Layer 12 of a small transformer language model trained on English Wikipedia (16 layers, counted from 0, width 128).
A neuron adds its activation times its output weights to the MLP's output. To switch it off is to set its activation to zero at one token and run the rest of the model.

Output weights of the MLP neurons that the questions are about. A number n stands for n times 0.00066.
n11: 22 284 108 116 59 -96 358 177 -17 -31 -53 -201 -21 58 -130 173 13 -122 290 294 -112 -56 379 15 -239 10 176 87 -345 105 105 -205 -256 -142 -259 -172 -177 -23 88 178 43 25 -14 18 41 -30 -25 -59 -232 134 -177 108 271 -223 -9 -108 -168 92 -237 -56 -303 54 -63 42 70 -24 103 128 212 311 -189 17 209 96 -100 63 -180 -309 -92 92 207 -168 38 198 61 -5 -65 -194 117 -98 101 -9 -91 -32 294 -193 24 -116 57 30 108 32 -75 181 -54 -106 -195 287 -14 -299 -168 -143 -155 92 98 -8 -202 -5 -34 -160 9 0 111 37 95 -270 115 9
n12: -32 -31 53 96 -164 161 -168 309 0 173 20 125 -115 -44 -208 4 160 -118 -292 183 -19 178 58 -31 12 -14 16 253 288 43 -156 154 -4 -107 159 188 22 124 -71 64 77 -196 -17 206 197 -89 -166 80 56 -48 -55 17 -24 4 -29 -61 124 -33 115 182 67 187 87 -59 81 90 111 0 -233 -302 150 -4 -4 219 184 40 -349 -177 -142 -60 11 245 104 45 107 153 -156 -171 -32 71 -30 -8 131 -62 -46 66 78 -36 -34 183 118 -119 -34 -124 170 -39 127 181 -104 14 152 43 118 217 120 203 301 0 70 167 -32 39 -304 21 -168 145 -359 -170
n25: 168 -246 -80 -98 -197 -177 -9 146 29 195 124 -271 -115 -168 -102 195 -96 143 37 64 60 72 172 130 -98 10 174 -25 87 -148 225 -254 -375 -44 -18 22 -328 221 -115 206 158 19 -114 429 -110 -110 77 -124 -39 -159 -67 55 -118 -202 -44 35 -129 -22 -178 -77 -207 -13 418 -4 -10 166 50 90 -49 85 -147 -160 69 -71 142 -95 96 136 36 -221 126 -12 130 0 -106 -230 -117 132 52 -54 112 -219 -130 71 -158 -4 30 -137 448 67 -72 -158 132 75 -208 74 0 -79 161 -166 -10 -183 -24 -79 -174 -181 85 -37 -121 -101 -68 -178 -214 27 4 4 299 0
n27: 106 -9 250 -184 76 102 -63 57 -36 73 38 85 81 32 32 -51 -12 8 50 -94 -173 76 -221 127 -348 -14 47 140 -186 -29 -78 129 -137 138 180 0 263 35 254 -111 -20 295 -130 146 34 9 -5 5 292 194 74 205 -77 -110 -61 -26 -146 -122 328 -62 185 -77 73 349 -80 50 249 51 -64 -98 4 -4 -84 74 45 17 -72 -226 57 -29 -164 135 -191 84 345 212 148 188 -141 -71 -105 -88 -366 44 -257 118 -45 -248 220 74 186 52 -55 -134 -170 109 -20 63 -22 359 -66 184 31 178 -331 -162 133 64 50 -16 105 -313 4 153 90 -74 45 30
n34: -160 -30 -146 -12 -160 -69 96 -102 156 -199 27 -188 190 -187 -76 -363 125 -161 -200 -149 178 -103 204 -48 113 -337 -154 -45 -309 142 132 214 83 36 41 -24 113 -172 -135 209 -64 -39 161 220 0 -4 13 82 113 -86 129 -140 71 4 -68 107 -128 173 92 136 37 83 -126 41 -153 154 180 -82 78 -42 208 0 -93 8 -142 102 71 82 -8 39 -15 113 -126 -52 73 221 -159 -147 -142 24 110 -89 -141 141 109 -153 65 -70 153 -106 25 -227 232 98 169 -101 11 -63 -97 -208 13 -87 93 -97 -72 -40 -85 135 68 44 -314 -81 4 28 -258 206 -124 -8
n57: -36 -167 57 37 -84 22 201 -158 -159 -46 20 -56 91 -143 30 -71 -109 227 -303 241 190 42 -61 -254 -127 -121 81 64 -51 -16 282 -170 -166 74 178 -71 -163 33 83 141 -50 31 17 -469 -61 102 -40 18 12 -40 -50 -160 -231 108 209 52 -23 -111 -145 244 -13 -16 -103 -75 -267 -132 166 62 106 -350 20 171 151 8 9 -108 -4 210 -165 -43 -83 46 -22 -41 -181 91 12 328 -81 -38 112 -95 -58 -58 81 144 -35 -24 -38 -104 -168 -37 -267 -131 -189 -21 111 287 249 -113 53 62 -223 -237 60 -37 -161 -82 9 -143 44 -87 107 83 81 66 52 109
n92: -327 -103 56 -53 -73 79 -127 38 113 -222 -59 -208 -28 37 197 89 148 274 91 63 -233 214 300 -440 -214 -19 64 58 172 -33 -43 98 -16 -13 119 -115 -141 174 -80 -213 303 250 158 -25 -139 0 -66 85 -128 136 119 -381 -288 -68 178 39 57 96 21 -67 306 -73 -147 27 -90 -54 108 -89 28 -167 13 25 -114 -4 -41 -225 -257 89 84 21 181 127 -78 32 155 116 41 80 167 13 119 137 -15 140 237 35 149 13 -113 12 -321 -91 154 29 -21 0 55 -264 137 -106 170 -152 353 -37 103 -52 -38 -183 5 -116 76 69 4 -31 0 161 -224 -9
n101: 109 123 -82 -225 0 -6 0 8 19 303 139 7 100 -11 70 -45 172 37 217 -98 41 -100 -226 288 -31 213 113 -66 16 243 -104 -100 -97 70 39 -35 84 209 -70 39 20 -109 50 -141 101 -60 114 23 -112 -102 20 83 83 17 181 -75 -121 -46 -10 93 114 -144 99 82 102 33 39 -86 71 267 -68 -50 -57 -63 -341 78 34 161 102 -27 -39 -56 26 42 37 67 -63 128 -79 32 -40 -289 65 -105 -194 -74 -248 34 90 -10 -136 -83 -196 -75 -178 168 76 4 -169 -108 249 -118 6 147 35 29 -47 33 -22 -83 259 59 -34 -7 -159 -23 52 -123
n116: 236 -65 -99 -28 -60 7 -88 -93 -48 14 -113 -110 -15 51 190 113 -225 -27 0 -47 150 87 16 109 186 4 75 13 141 215 116 -197 -181 -32 138 -261 -164 -229 131 -277 264 -187 -241 -54 -20 139 4 39 71 301 38 170 -16 -129 185 87 83 109 -42 -231 74 -59 -207 -156 74 -134 -244 -112 152 -449 -134 -314 86 8 109 98 36 -12 -16 -15 4 38 -216 26 -50 77 -88 186 -119 111 -241 212 -160 -97 -224 -129 10 203 -133 -65 25 116 84 19 -91 -110 -157 172 41 156 -17 326 -97 17 63 -7 89 152 4 -137 117 51 35 101 76 -38 175 36
n134: 63 -74 102 -52 60 8 262 -43 20 -279 264 -25 28 -60 55 19 94 87 229 -188 75 98 -112 33 221 94 0 193 -128 -41 -69 60 -31 -48 136 -75 176 264 187 -34 -49 -23 250 -96 -181 -267 5 164 283 63 53 107 -132 -105 69 273 -81 -100 -29 40 35 -38 -328 -31 -19 -27 209 -218 24 121 4 -164 -88 -22 -355 -160 0 -44 35 -171 -176 -147 9 48 71 -161 -94 142 0 -62 -237 -123 340 191 -96 87 37 -63 107 -20 -164 357 -114 81 -30 -68 -173 32 184 -129 -229 -106 -77 -50 422 264 -216 272 160 -44 -92 -138 256 -148 -150 -4 25 145
n145: 64 -140 201 -149 -53 123 -115 41 19 273 -56 -24 289 143 -95 -163 151 -66 -277 7 85 0 -45 102 119 -313 173 78 -11 47 -216 -26 44 221 -116 96 -287 -98 146 -14 -123 49 288 -83 -208 -62 -258 159 -52 135 -120 -55 -198 191 131 60 157 4 67 -38 13 237 -164 88 102 -102 281 -251 -163 21 44 -66 64 193 -81 40 69 197 306 -24 30 -135 -17 -320 204 148 -46 -43 145 -121 91 12 -130 136 -182 12 -25 -111 -38 23 -59 -195 108 -50 -32 86 -78 -9 -182 41 -315 66 -106 129 97 4 94 202 -168 109 91 43 40 256 65 4 9 -8
n148: 459 -5 -152 52 16 -47 -94 200 8 117 92 198 -24 27 -113 -386 20 12 -202 -172 -27 -115 -82 173 0 14 191 5 166 -37 -30 -46 -218 -82 -26 83 -297 155 -178 -19 40 0 187 -104 107 37 89 219 -4 210 -90 -329 26 -8 -69 -47 210 39 -107 -318 171 72 9 -281 183 4 -126 0 40 -15 165 -25 -121 147 -152 -143 76 185 4 -37 16 -8 77 -151 41 -206 -200 112 4 -40 182 140 258 -91 -213 312 41 92 254 110 -234 98 82 -20 30 -95 -152 -216 109 -5 182 -183 180 -282 -344 -165 17 -23 0 -119 87 101 -142 113 17 98 -5 -119
n177: 162 -234 56 207 -129 -95 91 -34 371 -222 -301 9 12 148 -165 5 74 54 -9 8 -226 76 -157 -119 0 -186 -60 -199 -94 -38 -122 70 -165 131 62 44 36 105 -92 -194 -78 326 144 155 -200 57 -180 -179 0 -4 54 -36 103 64 222 -262 -8 18 -192 112 -147 -159 142 120 -256 -14 54 -84 145 -335 0 -145 -203 66 -113 -55 82 -134 -176 -71 20 354 -238 -4 100 -107 78 -71 -184 71 -28 -124 -46 132 221 228 7 -161 -172 70 89 -243 51 41 94 247 -182 -192 -53 92 -283 49 23 -32 34 -393 -71 -133 156 36 25 -167 -123 114 0 12 290 125
n208: -302 166 301 107 -174 0 -68 103 -158 -299 -99 139 15 -160 274 -57 131 89 -339 199 -111 -46 -57 -213 -114 120 -128 -191 -36 117 276 -26 -40 -33 -33 95 -21 159 -215 72 99 0 -219 -51 101 -229 -22 13 -131 -147 -4 34 -458 -8 134 84 -111 -94 -35 -79 58 8 -39 -133 71 191 27 157 -113 21 -160 -46 79 -110 -127 -119 -116 -238 234 0 214 -123 21 -56 -86 -4 235 4 -8 -183 -81 -91 143 98 25 29 -73 439 4 27 58 137 -7 54 108 -73 74 -157 25 -18 -48 42 -109 -116 -32 104 -70 -85 193 -11 67 95 16 -12 -190 23 -51 -64
n222: -169 139 -23 -79 172 114 -122 -91 -76 210 55 122 -92 -64 100 -247 45 -45 121 -164 55 -97 -125 -38 -69 99 -13 10 229 -99 -159 69 105 -22 39 -184 257 -4 183 125 41 -290 103 -158 0 75 33 51 169 -8 -135 -102 102 72 -9 -13 109 169 17 111 -132 34 -273 150 -14 171 29 139 192 346 81 -127 168 -273 -45 -105 -72 -75 -131 100 136 -175 27 167 203 -248 -176 -54 -161 31 -77 -26 477 117 416 161 -56 -4 -179 90 -199 287 20 -8 -34 -417 -223 54 -83 -53 243 -65 -65 -96 0 362 58 -36 27 -12 -121 -252 130 -57 51 152 -134 -179
n234: 99 61 -169 -98 155 40 83 -170 134 294 -64 -382 33 102 -277 57 67 17 -128 215 -8 -217 -119 -258 -27 -283 -74 275 28 80 298 9 79 114 36 -170 -55 -171 -199 -78 -17 81 14 123 -4 219 -115 -95 -112 -64 -154 -86 52 -103 4 290 136 -49 -228 -140 -36 -17 -329 -63 158 -119 -297 -24 207 322 43 -17 21 -287 -5 94 -152 -5 218 -51 41 -207 185 206 -51 248 75 -68 190 -197 -56 98 -139 -248 212 62 -140 308 9 104 77 -22 -76 -4 30 88 -52 41 45 151 452 -71 118 -195 25 20 106 106 -172 -85 -72 -126 21 137 -100 -96 -55 199

Each question names a token from some text and the token that comes next. It shows the activations a of the neurons there, in the order above. A number n stands for n times 0.032.

Then comes g, the gradient of the next token's log-probability with respect to the MLP's output, scaled to length 1. A neuron's effect is roughly proportional to its activation times (output weights . g). A number n stands for n times 0.0007.

" T", then "our"
a: 8 -11 0 10 19 -78 -1 -165 -25 7 -2 -7 12 40 22 -16
g: 168 78 199 -76 -142 54 -52 -224 -164 -198 167 248 -26 43 -67 -95 20 -109 68 -4 178 3 -177 144 1 -105 -270 126 -32 -133 226 -166 -15 -46 173 63 -21 -86 65 -98 -118 300 -28 49 78 237 83 -40 -226 36 55 49 -1 -148 -184 -119 -47 29 240 -203 -107 -2 84 -8 -105 48 6 -212 1 105 -59 130 -63 31 -76 41 -16 -145 170 109 82 170 41 101 23 -408 -168 -189 -89 -11 -22 24 -80 113 -123 -137 -135 159 -36 37 204 -60 114 137 133 7 46 -98 26 -195 -69 -186 -58 -62 31 -32 46 -34 -9 241 -79 188 39 17 143 -97 196 -124
Which neuron, switched off, lowers the next token's probability most? n57

"nd", then " be"
a: -1 -1 78 8 -50 14 -20 -5 -164 2 89 9 -7 0 252 2
g: 141 142 3 -87 143 115 194 55 173 110 -113 18 -184 62 73 -14 -110 221 0 51 238 -78 87 -99 15 -77 -35 -24 -125 -110 33 -20 15 -88 -158 -56 168 173 82 -170 -38 193 -32 164 84 110 85 100 -90 21 -24 94 29 119 -90 -41 159 -72 -35 45 -135 -74 10 177 -129 187 -91 -163 66 94 -174 15 -121 176 -22 -73 118 97 -138 -118 266 41 -102 129 46 56 -98 25 -90 78 -204 -79 111 -7 -62 36 178 -130 169 -368 75 18 -220 5 -124 -3 -61 60 -94 -7 36 -23 -30 10 -371 63 6 325 -133 203 124 -136 100 -294 155 256 46 115
Which neuron, switched off, lowers the next token's probability most? n222

"ur", then "ric"
a: 18 -12 11 29 -9 -13 -45 2 18 -12 -15 -16 8 11 2 -6
g: -207 -36 190 -132 156 89 147 110 -220 -40 104 40 9 15 5 27 -220 -189 -73 -125 81 -25 -84 106 -370 38 29 194 27 181 7 16 101 -85 -112 -52 -61 22 59 25 -169 123 -150 92 91 -68 199 -276 -172 22 10 67 91 126 -108 -92 -67 11 79 219 98 -100 -67 9 56 24 100 51 -55 -141 -142 86 71 -14 33 -104 4 60 -237 -167 -102 -234 -10 -116 97 253 83 -72 125 -222 -51 -199 -63 -105 -210 -14 -33 130 53 278 348 -76 101 56 -63 -94 17 -152 62 102 184 23 -184 155 -71 -153 127 -120 28 103 110 89 -12 -6 251 63 -46 -151
Which neuron, switched off, lowers the next token's probability most? n27

"ist", then "ed"
a: -1 -5 -4 11 10 -1 2 -1 24 -29 130 18 -8 -13 -1 8
g: 94 -93 25 -163 105 -16 146 -85 97 55 224 0 104 25 -146 8 -90 120 -61 105 -30 -168 -39 87 -194 -169 29 150 -20 302 -114 94 71 -47 -25 0 253 -13 73 -16 -39 -31 25 50 30 270 -62 -65 102 67 -48 -123 -10 52 92 -10 54 47 48 -10 128 -25 271 332 64 -104 48 -114 182 -36 -224 -22 -133 225 54 -159 89 -170 -64 196 -172 62 -22 -153 188 -8 54 -299 -107 -90 104 91 -4 -188 89 -172 116 -320 -175 163 -33 17 -199 -136 -223 92 55 -51 -153 162 -5 -52 51 192 82 -85 -13 93 -16 132 176 -135 -38 6 -266 -94 -132 51
Which neuron, switched off, lowers the next token's probability most? n145

"ar", then ","
a: -53 22 12 -13 -5 -9 -14 -1 17 46 -12 6 14 2 1 2
g: 51 -15 -34 108 56 -153 311 -176 263 -155 25 -108 45 -34 140 81 -44 -55 66 -24 205 -193 264 133 -144 131 172 34 -125 -13 20 -184 -93 -6 -7 -242 -16 31 -213 80 93 8 -19 -152 54 33 277 -68 2 -42 -54 -95 -74 103 -290 119 17 134 -155 21 -127 -163 -172 -162 -22 39 -15 -204 21 11 86 90 57 -127 -141 -61 -124 -215 -30 64 -37 -74 -53 220 -155 -32 -139 46 -191 -57 -97 -43 26 -105 -35 -65 -76 22 -38 -234 72 -66 95 93 -287 123 -164 -270 -33 -155 230 -27 -199 -115 79 81 -56 135 25 -125 40 184 202 -157 -13 108 27 -93
Which neuron, switched off, lowers the next token's probability most? n134

"n", then "ic"
a: -90 11 -1 180 -2 107 13 -19 -8 3 3 4 9 1 -4 3
g: -142 -21 41 63 119 -39 30 -43 -121 35 -4 -72 38 -207 72 -113 -22 113 -58 -77 -56 218 -181 -33 -10 -110 -88 -19 0 311 66 80 -360 131 5 9 -172 -4 176 146 -93 147 -40 50 -133 -71 68 -89 166 131 -115 -106 -36 -9 107 -52 79 112 -24 -95 -7 2 -6 -68 -92 326 27 -63 151 192 -81 -25 155 69 -21 85 193 114 -99 -202 -40 45 -199 -110 103 12 63 -104 85 313 21 -69 28 -179 -96 18 41 -151 -209 -149 94 -105 69 2 -22 207 124 52 197 152 312 293 164 111 -174 220 -30 45 -135 57 140 -36 -65 320 72 -14 -78 37
Which neuron, switched off, lowers the next token's probability most? n27

"s", then "is"
a: 81 0 -56 -16 17 0 2 -4 -9 -304 -9 78 4 -36 -1 1
g: 12 32 -82 11 154 -182 -48 2 -258 65 -20 -116 227 -71 -69 -82 146 97 91 -16 -261 -55 -2 -62 54 -57 -40 -194 78 238 36 -79 169 71 -51 301 -11 214 -164 360 -141 -97 158 -72 -144 18 -154 -22 -138 7 -75 -98 -67 -29 -31 -267 -30 -99 18 151 -59 -71 91 -155 -148 78 -48 -187 -2 158 12 165 -130 41 -126 88 8 47 159 135 -118 -94 137 -106 15 164 -6 24 -158 210 -114 21 190 -10 -58 7 -10 -147 -2 -152 25 -132 18 -85 -31 12 132 12 -190 299 228 151 75 -220 40 -121 48 -36 -12 -103 290 -85 -51 288 17 54 -19 -85
Which two neurons, each switched off alone, lower its probability most, in order? n134, n148

" de", then "al"
a: 58 -14 -2 2 10 -44 9 -20 2 0 -16 -17 166 -40 32 11
g: -153 176 -37 -35 -44 -59 -216 71 -37 56 -83 -191 37 -203 189 -318 37 153 46 -136 -17 -36 -97 -74 10 -88 240 58 41 70 71 -26 -17 -95 -308 -251 -31 -15 74 114 -241 1 56 43 -175 44 -2 24 -37 -45 26 -147 84 35 -30 -153 157 248 -19 -51 -245 -213 236 203 46 -134 -5 58 76 -93 -192 -133 -64 16 -165 -63 5 166 42 -154 87 -136 119 29 47 178 -33 108 -132 34 -77 -82 54 58 -155 69 -71 68 13 -126 -93 37 41 166 -164 158 -95 140 158 -75 156 8 256 33 -149 -69 -52 124 -29 -21 160 -41 -136 -20 -3 -401 48 257
Which neuron, switched off, lowers the next token's probability most? n11

"ver", then "-"
a: -5 0 11 -62 4 1 9 0 34 -14 4 4 -10 -13 -8 3
g: -158 42 262 260 -117 132 -174 -105 23 -38 110 -42 100 57 38 -179 -20 42 -137 -62 245 -18 105 -228 95 27 131 -59 245 30 29 164 21 55 15 60 193 -12 -30 195 -40 -85 62 64 27 -30 101 73 112 34 -70 -70 -118 -167 26 78 168 92 -194 35 -222 142 -123 182 -132 48 90 -54 387 213 25 10 16 -216 -163 -93 218 -179 127 250 -54 -1 -57 -54 -37 35 46 -206 53 -108 -108 1 13 18 27 67 33 4 224 194 -139 63 181 96 -166 23 -112 3 13 172 136 103 199 -79 -7 158 319 -152 -114 64 43 127 37 -90 112 -123 76 104
Which neuron, switched off, lowers the next token's probability most? n27

"u", then "h"
a: 108 19 -205 7 8 0 -2 3 0 82 10 1 -2 -1 7 10
g: 247 -153 80 105 -75 310 -21 123 4 85 -177 -2 42 6 -140 -132 72 109 -37 -4 16 -116 198 -172 -174 74 -60 -62 57 139 -241 -53 -91 -62 39 6 31 -150 4 4 -117 -101 -75 -39 21 3 -101 -65 -49 -30 50 -117 38 -17 -77 149 -133 141 -186 187 -8 95 -104 -252 -122 -256 8 46 214 46 -36 142 1 177 -46 24 17 -141 -25 118 275 6 -24 32 -186 -34 58 152 -260 100 -41 399 55 -117 -167 91 77 105 -48 -228 -61 -3 153 -310 58 -126 -194 108 -37 157 68 -97 216 123 118 -38 -28 -181 -41 7 159 4 17 -160 151 -71 -182 -123
Which neuron, switched off, raises the next token's probability most? n134

"3", then " |\n"
a: 12 -122 -1 3 -3 -5 -2 -3 0 -8 -9 40 -2 7 53 24
g: -233 -27 186 63 -14 -80 25 -85 28 205 110 104 -75 -18 -104 68 -46 17 156 -46 103 -100 -148 97 -90 -129 38 -8 -11 111 57 108 44 -85 -88 -34 96 -101 -201 82 159 38 -46 116 -30 3 -48 -56 -113 -79 -69 104 128 137 110 -252 -125 173 -127 -201 -169 -448 -208 42 -126 15 97 -28 -76 145 -276 161 -28 53 -103 1 -131 91 -59 -87 39 -212 -138 123 -90 -41 -248 -174 -165 -18 -241 -107 -182 85 113 -79 -183 -85 -129 -119 -218 -193 81 -63 -323 -131 72 -43 72 16 -64 123 15 -97 6 -109 -253 -148 -101 18 -138 93 56 -21 110 124 117 -47
Which neuron, switched off, raises the next token's probability most? n148

" M", then "usic"
a: -28 -8 -10 8 -7 24 4 -2 0 -20 -12 2 -1 -166 26 -2
g: 34 -163 202 -1 -3 -78 -192 -38 -205 38 134 -40 -113 91 79 -49 -151 127 253 -229 -48 -278 -144 105 25 -83 21 -28 -99 86 9 17 126 -17 -122 3 -95 228 -104 -224 208 -243 61 154 19 -15 255 -72 -134 187 44 3 43 242 95 165 -35 -1 -176 -63 32 68 -266 -16 -136 -135 75 -50 -215 -108 -191 -42 19 131 143 -156 -26 108 30 -82 -78 11 -1 -21 116 117 -146 17 -92 -148 23 45 23 -192 140 -33 -60 -72 13 57 -6 -43 51 -60 -57 101 68 -141 305 170 135 160 251 -207 -214 97 -18 61 70 49 -188 -62 -132 109 103 258 38 -100
Which neuron, switched off, lowers the next token's probability most? n208

"m", then "ar"
a: -2 -11 0 -3 3 2 -71 35 -2 13 9 1 -2 -100 -7 7
g: -10 233 39 25 -103 149 230 136 180 -3 100 23 115 -120 -70 71 79 133 -24 227 -71 54 7 -222 53 57 22 -150 72 64 -137 -80 166 -24 119 -9 187 78 -160 -211 -123 -49 53 -74 7 -64 83 -27 -9 -52 75 -15 46 -66 88 -12 182 -169 1 172 19 161 96 -142 -27 1 -52 207 286 98 -54 71 -38 -58 -51 -168 -38 -204 391 169 -72 -10 157 44 61 -208 26 41 80 -141 245 53 28 -191 -65 153 115 2 -145 57 -145 -121 -260 -62 -92 303 -105 188 -56 -64 -68 -89 -124 25 100 -107 -103 -115 11 -43 -34 276 -305 -134 -15 -67 -53 173
Which neuron, switched off, raises the next token's probability most? n208

"er", then "ating"
a: 1 -16 24 -27 -7 11 2 1 -4 54 -22 2 0 -16 1 -26
g: -179 108 157 -205 25 -45 -100 5 -221 -58 70 70 101 136 -234 -95 -74 -23 62 10 -125 24 -361 -68 67 60 2 65 41 -160 -138 -6 -210 -73 -67 240 -75 116 -123 -110 131 65 -57 75 -53 139 -30 -252 62 63 -35 148 -23 161 -7 -73 163 64 -68 -89 38 90 -163 255 26 -27 -112 -115 -11 -132 32 69 -140 91 19 -34 169 102 -53 23 -30 -328 242 -15 -7 186 98 107 -207 12 232 66 -67 69 -166 -141 36 75 -202 -38 -26 11 -26 -37 26 -43 -3 276 -130 292 -22 93 -140 -88 -240 2 -8 -20 155 -127 209 -47 -143 59 -206 -187 -207 -41
Which neuron, switched off, raises the next token's probability most? n134

" a", then " c"
a: -5 -23 10 1 -4 5 -8 94 0 -50 0 32 93 6 -7 -49
g: 142 20 -9 -102 -39 -46 -81 -109 -147 251 62 -188 -117 35 -247 14 -22 -61 84 -47 320 93 52 -34 -9 62 -54 103 -136 -24 -143 36 11 314 113 89 -48 9 192 -8 -132 45 190 -148 -27 29 9 -138 56 -213 -149 268 -1 -183 215 78 -98 17 -125 -25 20 -6 95 -52 269 -67 45 180 -110 -71 -49 122 -239 -23 -53 16 123 196 26 -114 85 119 315 254 35 97 114 79 -236 107 107 204 -55 -176 -252 -130 32 -29 50 7 11 35 22 20 81 -317 -2 52 -164 71 42 -139 -4 102 105 14 147 -64 -133 -151 -85 52 191 136 2 32 97 -148
Which neuron, switched off, lowers the next token's probability most? n101

" the", then " le"
a: 5 22 54 -1 3 5 -6 96 -181 -1 2 -7 -1 -1 -8 3
g: 127 -81 121 126 -23 -38 -35 -20 -204 -27 139 214 9 38 -77 -308 16 75 -93 278 11 180 91 -84 -63 -107 -126 16 -104 104 97 114 -130 -140 -91 -49 41 -13 143 -11 -4 40 -12 301 260 178 159 89 -168 161 35 202 41 -122 -145 -106 19 -139 18 42 -3 103 -72 -113 -44 59 -89 -158 26 -99 -57 3 22 -174 20 -55 256 -119 12 -35 129 -53 -27 318 173 92 -146 -160 -179 234 42 16 -124 92 -70 -180 -104 157 129 -194 -54 -58 114 52 83 55 42 -245 -143 107 222 8 -9 54 -7 -68 66 -14 -19 74 227 -163 158 -150 205 -85 199 -219
Which neuron, switched off, raises the next token's probability most? n116

" pro", then "v"
a: -5 -1 20 0 -10 -274 18 -211 13 -61 45 -6 317 -16 28 -13
g: -85 -74 -271 30 -83 145 -33 122 228 -232 -83 5 73 -33 -160 -98 -170 19 -136 -104 126 -12 9 219 -11 131 -125 -93 -34 114 23 22 -125 147 189 -61 35 -43 27 -133 -92 120 95 -137 -54 -121 94 139 66 -110 60 83 49 152 61 116 48 -4 86 -181 1 -4 -12 -91 -89 308 217 -229 151 -97 185 -46 97 2 61 -153 -177 -31 -64 9 47 -28 179 -174 171 202 64 284 -55 209 -97 -95 -77 159 -170 49 -184 191 -20 -225 -37 81 -30 -3 -46 19 36 -335 -44 -185 -122 -137 -79 -199 80 -211 137 -53 -90 65 29 138 -64 163 213 5 -98 -131
Which neuron, switched off, raises the next token's probability most? n57

"$", then "15"
a: 3 -7 10 -3 1 11 -6 -129 5 0 -25 3 -55 -7 -5 -24
g: -27 -66 -172 -80 -104 -3 -101 9 -132 -104 -100 16 -152 132 -42 190 -192 -319 -115 288 -165 40 34 -23 126 -27 -297 217 222 -143 162 219 45 -352 200 -99 25 -131 60 -167 37 27 -16 191 -44 154 -158 -100 113 -156 69 80 -123 104 150 75 18 -121 4 -26 17 97 10 84 -54 -135 60 126 -60 -137 154 -143 114 -126 137 125 9 -86 -196 29 132 86 18 -20 -66 -86 15 40 107 -120 66 38 -22 115 21 5 29 -53 181 51 21 -105 144 43 265 53 -72 120 44 54 -35 -71 233 -271 146 -32 -26 -258 -26 -191 -58 -176 -229 -83 42 5 -103 37
Which neuron, switched off, lowers the next token's probability most? n101

"ic", then " p"
a: 2 -31 3 3 15 -7 -4 1 -454 19 -6 3 2 -7 -2 5
g: -105 6 -73 -120 -229 55 -291 115 18 198 164 326 98 115 -122 188 3 -74 -120 -2 -61 125 42 72 -82 -116 -176 -58 -31 165 -58 -95 7 116 31 73 42 219 125 188 -159 -55 131 -61 -234 -31 150 -144 56 -29 -28 79 31 -72 -151 -189 209 -54 -140 3 -68 119 94 144 180 110 -60 -3 -166 -146 -49 -2 4 -112 -110 -41 75 -53 72 -7 -182 38 225 -17 -172 -216 -203 -403 146 15 -38 -59 -79 -329 46 174 -206 69 38 72 -93 -100 -1 -150 52 -98 134 -51 -84 -139 74 -49 -52 -77 52 147 -10 114 170 4 -154 -7 26 102 35 195 -143 -30
Which neuron, switched off, lowers the next token's probability most? n116

" P", then "ur"
a: 0 8 1 -3 0 -4 0 -20 -5 -14 0 -9 3 -23 225 -4
g: -42 17 108 -79 30 114 191 121 92 -108 -162 67 95 69 -46 -171 -142 -41 -16 -67 97 17 -163 -159 213 180 124 154 -67 242 88 106 -200 -111 175 -59 -76 130 5 -103 -102 5 -266 49 77 5 -151 -56 -90 91 223 -41 -48 -55 -137 -118 12 -55 -207 146 110 -12 138 70 -225 22 118 -36 155 153 -146 197 83 73 -192 -97 -221 108 182 236 17 30 -5 -43 103 -114 -38 3 49 -115 249 -55 -219 116 63 -167 -17 58 -64 77 59 -138 -105 255 -69 35 -161 -29 97 133 -201 -116 -73 -5 74 -80 43 -247 -94 -237 -21 -3 -78 66 -145 274 258 2
Which neuron, switched off, raises the next token's probability most? n222

"a", then "ut"
a: -25 -11 26 -19 -6 25 4 4 -6 10 13 17 331 -9 16 -12
g: 122 38 14 110 47 122 122 -44 121 -81 236 174 24 127 73 120 207 15 -43 122 64 -116 -115 -234 14 -237 -34 31 65 204 -57 4 66 -47 -57 198 294 104 -126 -107 45 74 146 162 -56 -148 -187 -117 -22 64 110 188 -90 71 -187 -42 -142 -131 -86 112 154 141 -33 -148 -165 107 142 -133 -61 39 -49 -55 28 179 -249 -81 -46 40 55 -22 -177 -114 -41 154 3 76 -3 76 97 -284 -127 -187 -1 141 -43 -61 -12 -298 -65 218 155 115 -155 -84 105 -44 111 91 8 -163 -156 127 86 34 -46 -57 -75 -90 -4 264 163 101 -43 -259 -234 -116 -15 -170
Which neuron, switched off, lowers the next token's probability most? n177

"oll", then "ab"
a: 7 -1 -6 -10 -1 -105 8 0 0 3 5 -11 -9 -3 1 -3
g: 173 -102 0 50 171 36 95 97 90 224 116 12 8 -295 -255 86 101 -196 71 157 85 -3 -11 -146 80 199 -58 22 72 -178 15 -75 165 51 -108 -33 -69 12 252 -48 138 100 -185 122 137 -19 33 -162 -149 133 32 161 40 84 -121 256 -24 155 33 148 -196 -146 -233 91 9 -128 44 -40 45 -123 20 16 -189 -81 53 -144 1 292 -27 -42 88 -122 -24 -104 23 -200 106 -190 39 19 -22 135 84 -164 -243 -67 -199 -118 -79 -29 22 -262 99 -93 -142 -74 -46 -67 77 97 238 73 205 -101 51 135 137 174 95 38 71 57 -50 -282 -148 -63 -106 -69
Which neuron, switched off, lowers the next token's probability most? n57

"uss", then "ion"
a: 14 -12 -12 -2 -222 -2 -6 -9 -14 -5 -31 -12 -5 -11 -2 221
g: 112 -38 18 -69 95 -33 -48 103 6 100 -106 78 96 -160 249 0 204 12 8 219 237 26 173 -84 63 -107 -259 -45 -20 63 60 182 16 -20 51 156 49 84 162 -33 55 69 208 -230 143 203 143 76 43 178 -177 182 24 -77 101 -128 80 -88 -283 -17 53 -11 104 -248 7 137 -5 -1 -33 -109 111 57 90 111 -42 -42 84 4 4 -14 35 114 -61 -129 87 -127 -36 192 130 324 -77 55 -3 -66 -134 62 48 72 160 94 -216 -22 144 5 -42 -14 -279 -68 -52 278 -9 207 156 -44 65 8 93 -154 -175 -278 80 95 7 -81 51 -362 -174 48
Which neuron, switched off, lowers the next token's probability most? n34

" g", then "ot"
a: -9 231 2 -19 15 1 5 -151 -15 -15 -1 0 -169 -18 8 -15
g: 204 22 -45 59 -84 -67 163 -127 -66 39 -30 104 -286 -22 137 -106 23 34 -95 -58 81 70 -7 63 -229 172 90 -183 -78 52 113 -232 23 -1 -257 200 -56 -304 -95 149 -64 -65 -48 60 -140 -94 -230 14 37 110 -83 -17 74 277 62 9 -9 31 -245 93 175 138 118 210 111 85 -79 -56 10 -97 -58 -29 -200 -106 148 -13 79 165 -22 -153 -28 109 58 242 -14 -175 -165 9 -154 -179 -71 92 25 -194 -6 -235 17 60 60 5 226 4 -37 292 -21 131 34 13 -87 42 -79 138 134 -68 -88 -124 111 207 71 100 -190 139 -64 68 -142 -81 -292 -90
Which neuron, switched off, lowers the next token's probability most? n12